Layer 10 of a small transformer language model trained on English Wikipedia (14 layers, counted from 0, width 128).
A neuron's activation on a vector x is GELU(gate . x) times (in . x), where the dot is the dot product.

Input weights of the MLP neurons that the questions are about. A number n stands for n times 0.0015.
n39 gate: 44 207 -113 146 -21 -46 33 -120 45 197 108 -236 30 -71 -185 22 56 63 72 48 -81 -32 61 47 320 -36 53 -138 75 304 81 119 -40 -51 116 122 -43 -7 -126 -142 -130 -82 -28 161 21 194 -47 -28 41 68 -21 39 41 -144 -44 -102 -145 -82 26 -18 -140 -14 0 33 -37 11 23 121 -105 77 -114 4 160 87 -142 72 92 -38 54 -47 -193 191 -206 196 65 -119 56 -109 47 -74 -270 4 -83 -126 -58 76 -363 -49 105 -62 -116 -32 -13 187 46 142 206 -113 92 -32 -79 -61 -32 -121 151 -225 142 206 42 14 174 -4 -162 -100 -52 -91 23 -25
n45 gate: -22 165 -6 70 -22 -38 -83 -39 98 28 -80 -110 -89 171 -137 171 197 -29 80 -24 -221 39 149 -66 -29 29 77 54 -42 -12 -31 -185 -128 -94 133 72 62 159 103 -57 -240 -19 -91 55 -69 -68 -30 -60 -114 0 -83 80 16 134 -77 -72 189 -113 271 47 33 47 87 -99 3 48 -46 -35 105 -122 57 -183 13 32 -36 -73 -56 100 25 61 -158 -3 -42 96 25 234 -16 -243 188 18 53 59 -29 220 -99 6 73 34 179 131 -32 -68 -12 138 -87 -81 167 28 30 -52 -34 46 45 -111 77 54 -139 46 6 -51 88 -6 28 52 -325 -179 51 184
n69 gate: -35 131 -152 -76 134 -100 -21 13 59 13 -56 -14 54 -77 7 -24 -50 -23 -108 -152 -59 112 55 21 125 187 -104 -3 -122 39 182 31 -63 52 -52 -140 30 102 236 -10 3 107 37 -64 -108 39 83 253 102 -65 -130 93 -76 -61 135 -75 -170 104 -28 -45 -17 -192 129 75 92 -146 -60 -197 -7 -254 -13 -134 61 26 -24 36 -13 72 45 -67 115 -115 356 -196 33 27 139 22 54 22 -168 41 -49 -98 17 -170 -116 11 40 292 -86 24 -63 -79 100 -145 74 104 12 71 293 -19 171 -186 -40 82 86 183 -53 134 9 -221 -105 9 62 96 -19 17
n81 gate: 112 40 -110 77 14 -124 -51 208 242 62 14 -272 65 46 97 -176 0 4 7 -173 -393 166 99 -15 -40 -80 -39 286 184 104 123 -121 179 -76 74 -62 -14 116 -141 107 90 -146 104 -83 35 -98 228 88 213 152 25 -78 -45 -249 -41 -7 42 90 59 63 -239 62 -226 27 183 106 -197 -10 42 75 -98 -32 86 -137 -25 162 -3 108 -10 -17 -59 -182 -99 0 7 15 187 40 109 64 -84 -62 -175 -22 62 -7 159 -183 -102 -78 101 -72 -148 -125 71 -36 31 160 76 -79 -45 -31 121 51 85 192 -7 -51 -21 14 -29 36 45 88 129 18 99 -190
n106 gate: 126 96 -143 130 -95 125 -10 -128 -180 -121 10 66 74 155 -59 -6 96 303 45 17 20 42 -12 -105 -91 -56 55 66 143 6 46 -43 27 47 299 148 -130 -86 190 50 3 -75 -23 92 -95 17 -43 -117 -66 -121 -102 61 -73 158 40 143 3 144 -15 -53 -3 -97 13 163 73 -118 -28 63 -70 -122 73 68 -32 -25 -23 -14 -59 -13 -146 107 82 -35 13 6 50 -16 -42 -42 -37 -104 -240 -75 89 -220 -36 -72 -229 -100 -48 -97 -12 187 -18 92 -77 -74 15 144 -42 114 219 228 -106 39 -215 -57 54 173 -124 -35 74 255 57 58 -85 -96 105 -39
n137 gate: 34 57 -94 162 -84 32 11 37 39 221 75 -96 -3 183 119 -6 183 -122 40 -105 -71 91 14 -132 112 40 36 -18 105 222 -103 312 54 38 125 -87 36 -7 -31 59 -49 -63 -86 231 -18 34 126 -229 98 -36 100 -61 74 -84 93 -180 -66 94 109 15 22 -7 -11 70 -136 -227 27 63 256 -136 -102 -14 166 4 130 -143 -191 94 83 -41 -88 95 -64 -32 -105 110 11 -40 -17 51 -194 58 -130 -19 -77 107 -131 4 -245 -164 -43 -75 162 143 -11 158 154 -73 -43 -239 -35 -75 -154 297 -50 109 -106 -168 -257 143 26 -11 -241 -139 102 106 143 93
n39 in: -34 10 90 -74 232 -114 -144 41 102 -38 -231 100 -113 129 62 94 -37 -90 40 -42 -164 -229 -69 -4 -90 -109 -143 126 -265 -52 72 -29 -54 -38 -266 -47 -72 -177 14 63 -49 17 79 -99 -77 -133 -163 141 162 -11 46 -128 109 -3 -76 3 -168 14 -90 52 135 129 -208 84 -58 -64 99 42 -203 -118 -74 -118 33 -70 32 171 -52 -31 31 96 228 -138 -89 11 45 26 -181 -118 236 20 33 33 -205 143 -132 -44 92 15 114 63 0 43 7 -109 118 205 -89 87 -7 -62 70 -157 -90 -105 240 112 7 161 -296 -164 26 -179 -217 -122 42 202 87 -155
n45 in: 47 -36 3 -148 -24 -10 169 -53 -7 149 35 -239 -84 32 -156 -92 -26 42 -237 -140 128 53 -138 -90 46 71 42 -213 185 44 67 151 -120 167 -170 14 113 111 71 -214 24 44 -137 -112 34 130 207 76 17 -54 80 24 -107 -48 155 292 -48 -277 -3 167 128 78 -80 -26 -147 -24 20 131 49 -109 14 67 -113 -7 74 -91 -78 -72 108 -127 -100 -159 -104 -143 27 -208 -24 182 -33 190 14 -46 128 -7 -104 -267 125 -218 -21 -11 -10 -151 -142 97 178 4 61 3 7 145 24 158 -11 64 -147 -69 121 10 -155 7 -206 7 -147 46 141 38 -42 63
n69 in: 130 -75 43 173 -50 47 121 -76 170 -138 -47 61 -77 482 -4 -63 -99 -77 58 -93 191 -74 67 -11 -44 -67 -62 194 -82 -132 14 -53 -122 193 -102 168 15 -87 202 114 -68 -128 -48 -167 14 -39 -42 0 -83 -64 -135 7 61 -120 -113 46 154 218 88 240 60 32 -168 -34 146 51 -14 47 -11 0 191 22 -22 -47 15 230 -89 -50 110 -231 -14 -40 -69 -18 -72 -154 -273 24 53 136 150 -209 -43 150 64 -65 149 118 -240 -114 -198 44 10 84 80 -144 -35 -57 72 -7 -239 14 -118 -15 128 76 43 -84 130 -124 -195 176 -36 271 72 69 7 -44
n81 in: 217 215 108 133 -136 -87 -155 -83 184 35 -12 37 27 140 -197 -193 144 36 -33 105 158 202 77 -16 20 53 111 8 -133 89 -95 57 -94 62 136 16 245 -75 -169 87 -228 -62 -128 160 90 130 169 35 47 109 47 -218 -66 -123 34 -19 -97 -295 -195 -70 117 267 136 186 0 111 129 -156 -103 103 121 12 108 274 28 -284 -89 -105 54 -15 -191 106 59 170 -86 -204 75 172 -84 -306 16 -8 121 -25 240 7 -146 102 130 37 -47 188 -26 53 -95 -80 15 120 44 141 35 247 -76 157 -83 35 -227 -225 125 44 -44 112 54 8 -133 -59 156 144
n106 in: 89 6 65 -26 -7 50 -96 -113 190 -83 -83 -31 -38 190 -10 144 -136 -117 129 -49 -52 -203 -29 -197 -61 85 60 -20 138 -35 -121 55 177 74 10 3 138 -102 39 -362 -84 -110 0 49 -130 4 76 154 320 0 76 66 -62 21 141 -16 -195 120 -25 141 14 -184 -55 3 76 83 -25 153 10 -146 79 110 34 72 211 -50 135 39 215 -48 -10 -79 -50 -195 153 58 -26 41 203 57 55 -163 98 35 0 22 82 85 -165 -93 -55 7 72 51 -116 13 86 -65 127 -178 -87 25 -77 -40 -53 7 -82 -93 -49 -163 -95 150 -130 -28 -192 175 81 -110
n137 in: 196 3 60 -263 -122 58 -90 -17 4 -99 33 -106 56 103 251 66 -44 -22 -34 15 15 -33 -173 -318 -144 -130 -314 -43 -78 135 77 4 35 78 11 0 195 -90 159 182 262 256 29 19 -158 -8 57 58 -22 0 113 95 187 143 -91 110 4 57 17 -11 -137 -132 -57 -75 -56 -44 52 165 -113 47 36 168 78 65 -181 -103 57 -93 212 7 107 -29 -58 -47 -204 82 -33 -34 21 -83 -124 -45 -72 73 -4 199 -120 -74 98 106 -13 51 -200 108 -251 -4 137 -129 44 303 -107 49 121 115 -29 97 32 224 14 -204 158 59 114 221 93 -36 78 40

Each question shows a token from some text and the vector x that enters the MLP there. A number n stands for n times 0.0092.

"4": -54 -18 156 98 -124 -211 -13 20 -124 -197 72 -20 -71 -109 -7 -76 -34 -185 152 -65 101 -169 17 -189 -168 -12 7 86 -218 161 -13 -1 -57 18 -172 -81 42 114 3 -148 -5 15 -32 29 -28 -51 -125 -45 -114 1 23 81 94 176 -31 155 114 -99 -106 71 -100 -89 -56 -114 -82 57 112 -132 109 53 137 20 68 157 102 50 215 -136 134 154 43 -142 21 87 232 -152 86 234 -100 66 -33 -135 -2 12 26 -107 104 -21 -54 39 133 -41 -114 -110 -263 121 19 -109 -294 -170 -172 -26 53 85 -63 -79 -70 -93 35 -109 60 -38 5 109 67 53 -16 -131
Which neuron lights up most? n81

" Br": -48 96 88 35 38 114 -68 51 1 90 65 113 -169 -71 10 -218 -3 12 60 -11 53 -232 -11 127 4 47 176 86 -243 93 4 -92 -60 50 56 -19 89 41 129 -24 37 -59 54 139 149 -96 -107 -62 47 133 115 170 17 53 178 96 -37 -11 184 20 -45 -50 -278 38 217 69 -40 -265 -78 140 46 -41 -154 98 -131 -72 -40 -17 -44 -22 159 -106 -88 -28 125 -262 -153 139 -9 61 -129 133 61 -117 152 -110 -63 25 -22 -25 110 -60 -95 -96 -79 87 204 34 -267 -30 -116 57 25 179 88 27 -154 -21 5 -200 -104 30 126 156 57 70 -94 11
Which neuron fires most, and how strongly? n81, at about 1.1

"o": -79 113 63 144 -17 -256 -8 -163 -88 -28 82 69 -137 -29 -289 20 -49 -77 155 -63 48 -244 -1 23 83 88 38 78 -205 37 -45 -122 93 -52 -137 88 224 93 4 26 -21 56 21 66 136 -110 -102 -87 68 -176 -9 105 -45 317 30 33 -138 147 62 42 -124 81 -97 -33 28 135 21 -120 4 113 60 28 -33 66 35 -39 -62 10 -20 60 -82 -285 60 66 109 -276 69 51 -157 75 3 131 -85 -90 77 -46 -18 -127 -65 -48 163 -62 5 -146 -40 14 245 49 -239 28 -59 57 150 178 99 -16 124 -158 18 -117 55 85 16 13 113 32 -101 -30
Which neuron lights up most? n137

"ish": -149 90 71 -69 -231 -159 -43 -29 -211 -54 59 81 0 -51 -223 -34 -51 2 151 -27 71 -142 -64 -95 31 4 148 23 5 39 -31 -79 12 -139 109 163 -94 9 -32 34 39 -126 53 -218 68 -97 -73 56 -58 21 65 -96 29 288 -60 181 -114 34 54 -42 175 -3 -20 -92 -42 25 250 13 -106 30 21 -8 52 -88 -88 -49 6 -125 -69 101 76 -209 168 -156 289 -152 19 111 -139 -54 -86 109 4 -207 81 2 88 -181 -169 104 47 -90 -14 15 -77 106 209 -105 -69 92 -94 54 -62 10 94 -147 55 12 33 263 30 -119 -41 -128 79 60 -220 23
Which neuron fires most, and how strongly? n69, at about 0.47

" (": -25 189 114 44 26 -219 -83 -125 64 68 21 -18 -177 33 -249 46 -26 -114 26 -111 10 -191 -14 -42 9 149 123 -5 -285 43 -58 -121 110 -19 -73 -38 103 -10 82 7 8 30 7 18 152 -120 -169 -97 40 -18 -24 -2 -97 185 86 51 -102 136 5 171 -45 95 -103 14 -89 -8 -14 -43 167 222 126 -74 -61 85 22 0 10 107 69 37 -14 -256 17 -57 184 -259 11 108 -94 203 -32 84 -147 -171 107 -96 79 -60 -117 49 168 -64 -16 -207 -105 158 227 43 -98 28 -53 79 3 69 106 -238 -37 -32 -57 -119 -7 159 165 97 127 20 -1 19
Which neuron lights up most? n81

"e": 147 104 10 -74 -117 -105 5 -7 -109 -45 76 92 -73 -22 -123 -93 80 -136 142 33 57 -181 -52 -30 -71 22 85 88 -59 91 -143 -3 7 96 -79 34 224 -16 -63 53 -5 -87 29 85 25 -17 -208 40 -141 -60 -227 148 41 185 0 173 -158 34 101 -86 8 180 -146 -303 8 -76 136 -26 -79 8 -1 89 71 -19 -57 132 62 74 41 -53 13 -93 -67 171 104 -61 -106 167 96 -23 -70 121 -21 -215 72 115 102 -91 -19 -34 196 -35 -69 50 46 82 74 175 -115 218 0 23 165 131 26 27 68 -83 -22 -61 -46 4 -336 -209 76 245 -188 -19
Which neuron lights up most? n39

"I": -34 -62 -76 -70 -149 -85 140 -78 -70 -155 108 -22 -87 -90 -23 -113 -21 -65 43 -70 76 -64 -28 -14 99 25 186 16 -67 -111 -298 -14 28 15 -142 15 86 -46 -147 106 102 141 -68 81 95 -130 -69 -19 -94 58 -72 69 -45 154 -87 70 100 161 -127 230 -20 17 16 -112 55 -54 150 -144 -4 -10 125 100 -28 14 43 57 68 259 93 60 100 -59 -79 98 49 -442 220 129 -151 -16 63 27 67 -55 50 21 -65 -27 -214 -22 66 5 -127 -19 -344 -91 87 65 -2 2 0 23 247 102 -22 33 152 -15 25 -98 36 19 114 -123 105 41 -121 -115
Which two neurons fire most, strongest first? n39, n106

"-": -67 101 103 102 44 -131 12 -140 144 93 -86 44 -124 -42 -294 11 98 19 168 -20 74 -195 -107 -12 -36 152 -29 47 -145 192 -3 84 220 104 -12 -8 32 -24 7 -91 82 22 137 18 42 -160 -177 -59 40 21 0 91 -53 326 -54 162 14 -85 189 -109 47 18 -86 -91 -50 69 93 -143 93 229 172 -7 -103 -28 17 -24 -17 -111 -90 195 -143 -90 77 150 144 -312 -59 70 -102 70 -44 16 -65 5 99 -92 -59 -67 -172 39 176 -20 -147 -7 -136 -1 200 -26 -83 51 -105 -81 -40 50 -61 -88 -120 119 -65 -148 24 -155 -27 78 -10 21 -57 -157
Which neuron fires most, and how strongly? n39, at about 0.97

" m": -79 199 57 93 -25 20 -154 62 -192 -122 -39 12 -120 -124 -9 -25 -152 -162 210 -159 16 -35 -54 23 -88 175 145 -14 -92 12 -98 -14 7 77 60 -3 253 -93 94 -89 59 -34 5 139 183 -142 30 -209 -84 -148 97 -77 120 39 50 134 -1 59 267 23 -57 65 -163 82 82 108 135 -145 -28 86 11 158 -19 -8 76 -55 11 -25 2 -3 -103 -86 -22 103 121 -207 38 205 -99 156 -44 156 67 -31 77 -117 -141 -9 -79 -80 91 -90 124 -128 -85 210 184 80 -175 26 23 13 -86 210 139 -38 -32 -91 -160 -116 -101 52 214 95 52 -21 -63 73
Which neuron fires most, and how strongly? n106, at about 0.34

"1": -124 -93 222 40 -115 -148 -95 -188 -104 -27 29 33 -187 19 -195 13 -138 -65 171 -74 16 -288 41 106 -13 74 143 111 -245 62 55 -232 -25 18 -71 95 81 -1 137 -98 33 122 16 22 111 -80 -67 -141 49 -55 86 153 -14 340 77 148 17 166 -1 23 -211 -48 -72 -28 4 108 -19 -2 128 153 138 -40 -125 30 45 28 44 9 20 115 -124 -44 -27 90 59 -239 125 23 7 215 17 203 58 36 -34 -76 66 -29 -139 26 72 -20 -3 -184 -199 72 169 -72 -87 -16 -50 10 32 53 -58 -150 -28 -54 -85 -171 -94 -56 3 81 179 -5 -45 -49
Which neuron lights up most? n45

" April": -29 -24 193 -48 38 -81 6 42 70 -97 107 31 -63 -10 -182 -26 14 -114 65 -109 189 -115 14 58 137 174 112 95 -194 183 -91 -119 20 112 85 -61 74 81 -19 -55 -209 -77 163 23 -63 -98 25 -14 -162 49 -37 27 77 295 108 128 46 2 230 78 -75 13 -120 -135 117 -8 -51 -117 127 44 128 57 -7 -27 -38 52 89 -16 -58 -39 55 -181 -22 68 41 -112 43 26 -145 75 107 -10 47 -2 211 -129 -48 113 -80 92 278 190 6 -150 -89 -35 221 217 -138 83 -25 -60 -31 192 -115 -96 -50 -250 -143 -154 -11 -176 15 -42 112 63 -49 -24
Which neuron fires most, and how strongly? n137, at about 0.26

" No": -34 122 16 -49 -49 -205 126 -163 18 -108 -104 -47 -31 -66 -10 -17 27 93 103 94 239 -181 92 26 -49 213 129 94 -281 96 -145 98 43 3 97 -79 411 48 -13 -135 -126 122 -62 161 134 -201 -45 73 -39 59 -58 25 74 212 12 -48 -102 2 -44 63 -27 54 3 -30 214 53 113 -142 85 -8 -102 36 145 124 100 5 117 -88 -8 39 240 -92 -59 38 82 -86 78 52 -47 83 6 108 46 -43 76 31 3 -6 23 9 180 170 2 43 -191 -127 129 26 -96 -36 -17 59 132 136 -72 36 95 -2 197 -35 -46 -9 -16 15 132 0 -162 243
Which neuron lights up most? n39

"we": 61 67 92 -65 31 -63 82 96 -4 81 89 28 -96 -56 -3 -39 62 -142 308 -53 46 -180 35 52 10 149 68 28 -155 191 -99 49 -57 -140 -44 31 42 66 154 -19 -25 109 -24 138 39 -34 86 127 -100 74 -163 113 69 69 72 80 5 28 63 -69 131 -48 -74 -13 124 312 45 -179 -99 97 37 -32 -56 -205 -85 66 39 101 57 -18 103 -17 39 43 179 -274 -61 0 -15 94 -145 247 -80 -189 119 105 114 -78 -97 78 172 136 112 98 -117 54 251 -31 73 -4 39 18 63 204 51 52 -156 -47 103 79 -102 -146 -154 -214 82 97 -167 -17
Which neuron lights up most? n39

"–": 28 47 167 115 37 -17 -177 22 35 -133 16 112 -40 -23 -225 -57 -86 -120 0 -3 -40 -229 -92 150 105 -91 94 15 -87 109 -117 54 12 -42 47 -64 -47 111 -41 60 -136 105 38 111 71 -61 -86 -136 45 23 -37 258 -99 145 170 120 76 106 89 115 -199 6 8 124 133 -33 209 -209 46 -112 32 -49 -31 -2 -11 56 22 -37 -5 -27 87 -30 14 50 48 -310 -50 122 -115 164 -98 47 26 -205 202 23 47 -2 -137 107 188 8 -78 -178 -258 183 226 18 71 68 -134 -46 -57 -10 6 -75 83 -64 4 -127 194 83 -19 188 52 94 132 75
Which neuron lights up most? n106

" after": -141 -75 176 188 15 -34 -74 -176 -31 86 61 68 -176 -101 -178 33 82 -3 114 -155 134 -176 24 119 83 98 104 14 -196 104 -70 44 232 82 71 207 186 -64 -111 -93 -101 97 189 -89 121 -155 -24 46 -64 65 34 -56 64 222 87 67 39 -41 213 -95 180 117 0 -96 66 69 -6 -129 74 156 38 103 -46 140 34 -62 26 -165 7 -21 120 -137 -35 17 40 2 -34 -10 128 35 8 22 39 10 34 -80 78 -41 -249 96 241 -29 -56 -276 -66 207 169 19 -24 -24 -68 -94 142 -28 52 -149 -54 8 -73 36 -139 -55 100 122 -17 14 -174 -92
Which two neurons fire most, strongest first? n45, n137

" y": -67 138 108 154 -103 -259 -10 -72 -106 62 122 57 -103 -177 -218 -11 44 -10 216 -52 69 -65 -117 40 -129 187 90 -144 -266 -50 69 -20 15 -82 147 -116 108 7 55 4 -67 7 101 184 94 -160 -7 -111 49 -69 -92 48 59 -8 22 23 -148 -87 208 2 89 24 -173 -69 81 -3 76 -272 116 179 92 83 -34 106 -140 -83 218 -52 -72 -21 49 0 42 13 54 -294 2 64 -133 121 104 216 -86 -2 11 -119 -17 46 -140 -8 109 82 -39 34 -124 -56 145 162 -97 57 -63 -5 27 52 207 104 -73 -83 -18 0 -115 -221 32 11 -35 13 19 -101
Which neuron lights up most? n137

"ark": -131 145 62 73 34 -97 -22 217 9 105 73 171 -132 -77 -186 -5 -130 89 -12 -83 226 36 129 -66 -30 167 9 30 -168 45 -164 -226 -33 -105 -177 58 130 -28 97 14 24 12 -60 21 17 -101 -183 96 -114 -48 1 69 202 239 206 130 -12 97 123 127 -54 36 10 62 80 4 -55 -93 -5 10 76 -16 14 -110 33 42 174 176 124 95 34 -197 -87 121 86 -48 -111 28 -98 25 -62 210 31 -157 -38 -95 -32 -105 -173 79 175 55 -39 -174 -64 157 -7 -57 -150 122 -124 79 76 211 90 -10 122 -74 -87 41 135 -93 115 -248 -26 -30 -18 38
Which neuron lights up most? n106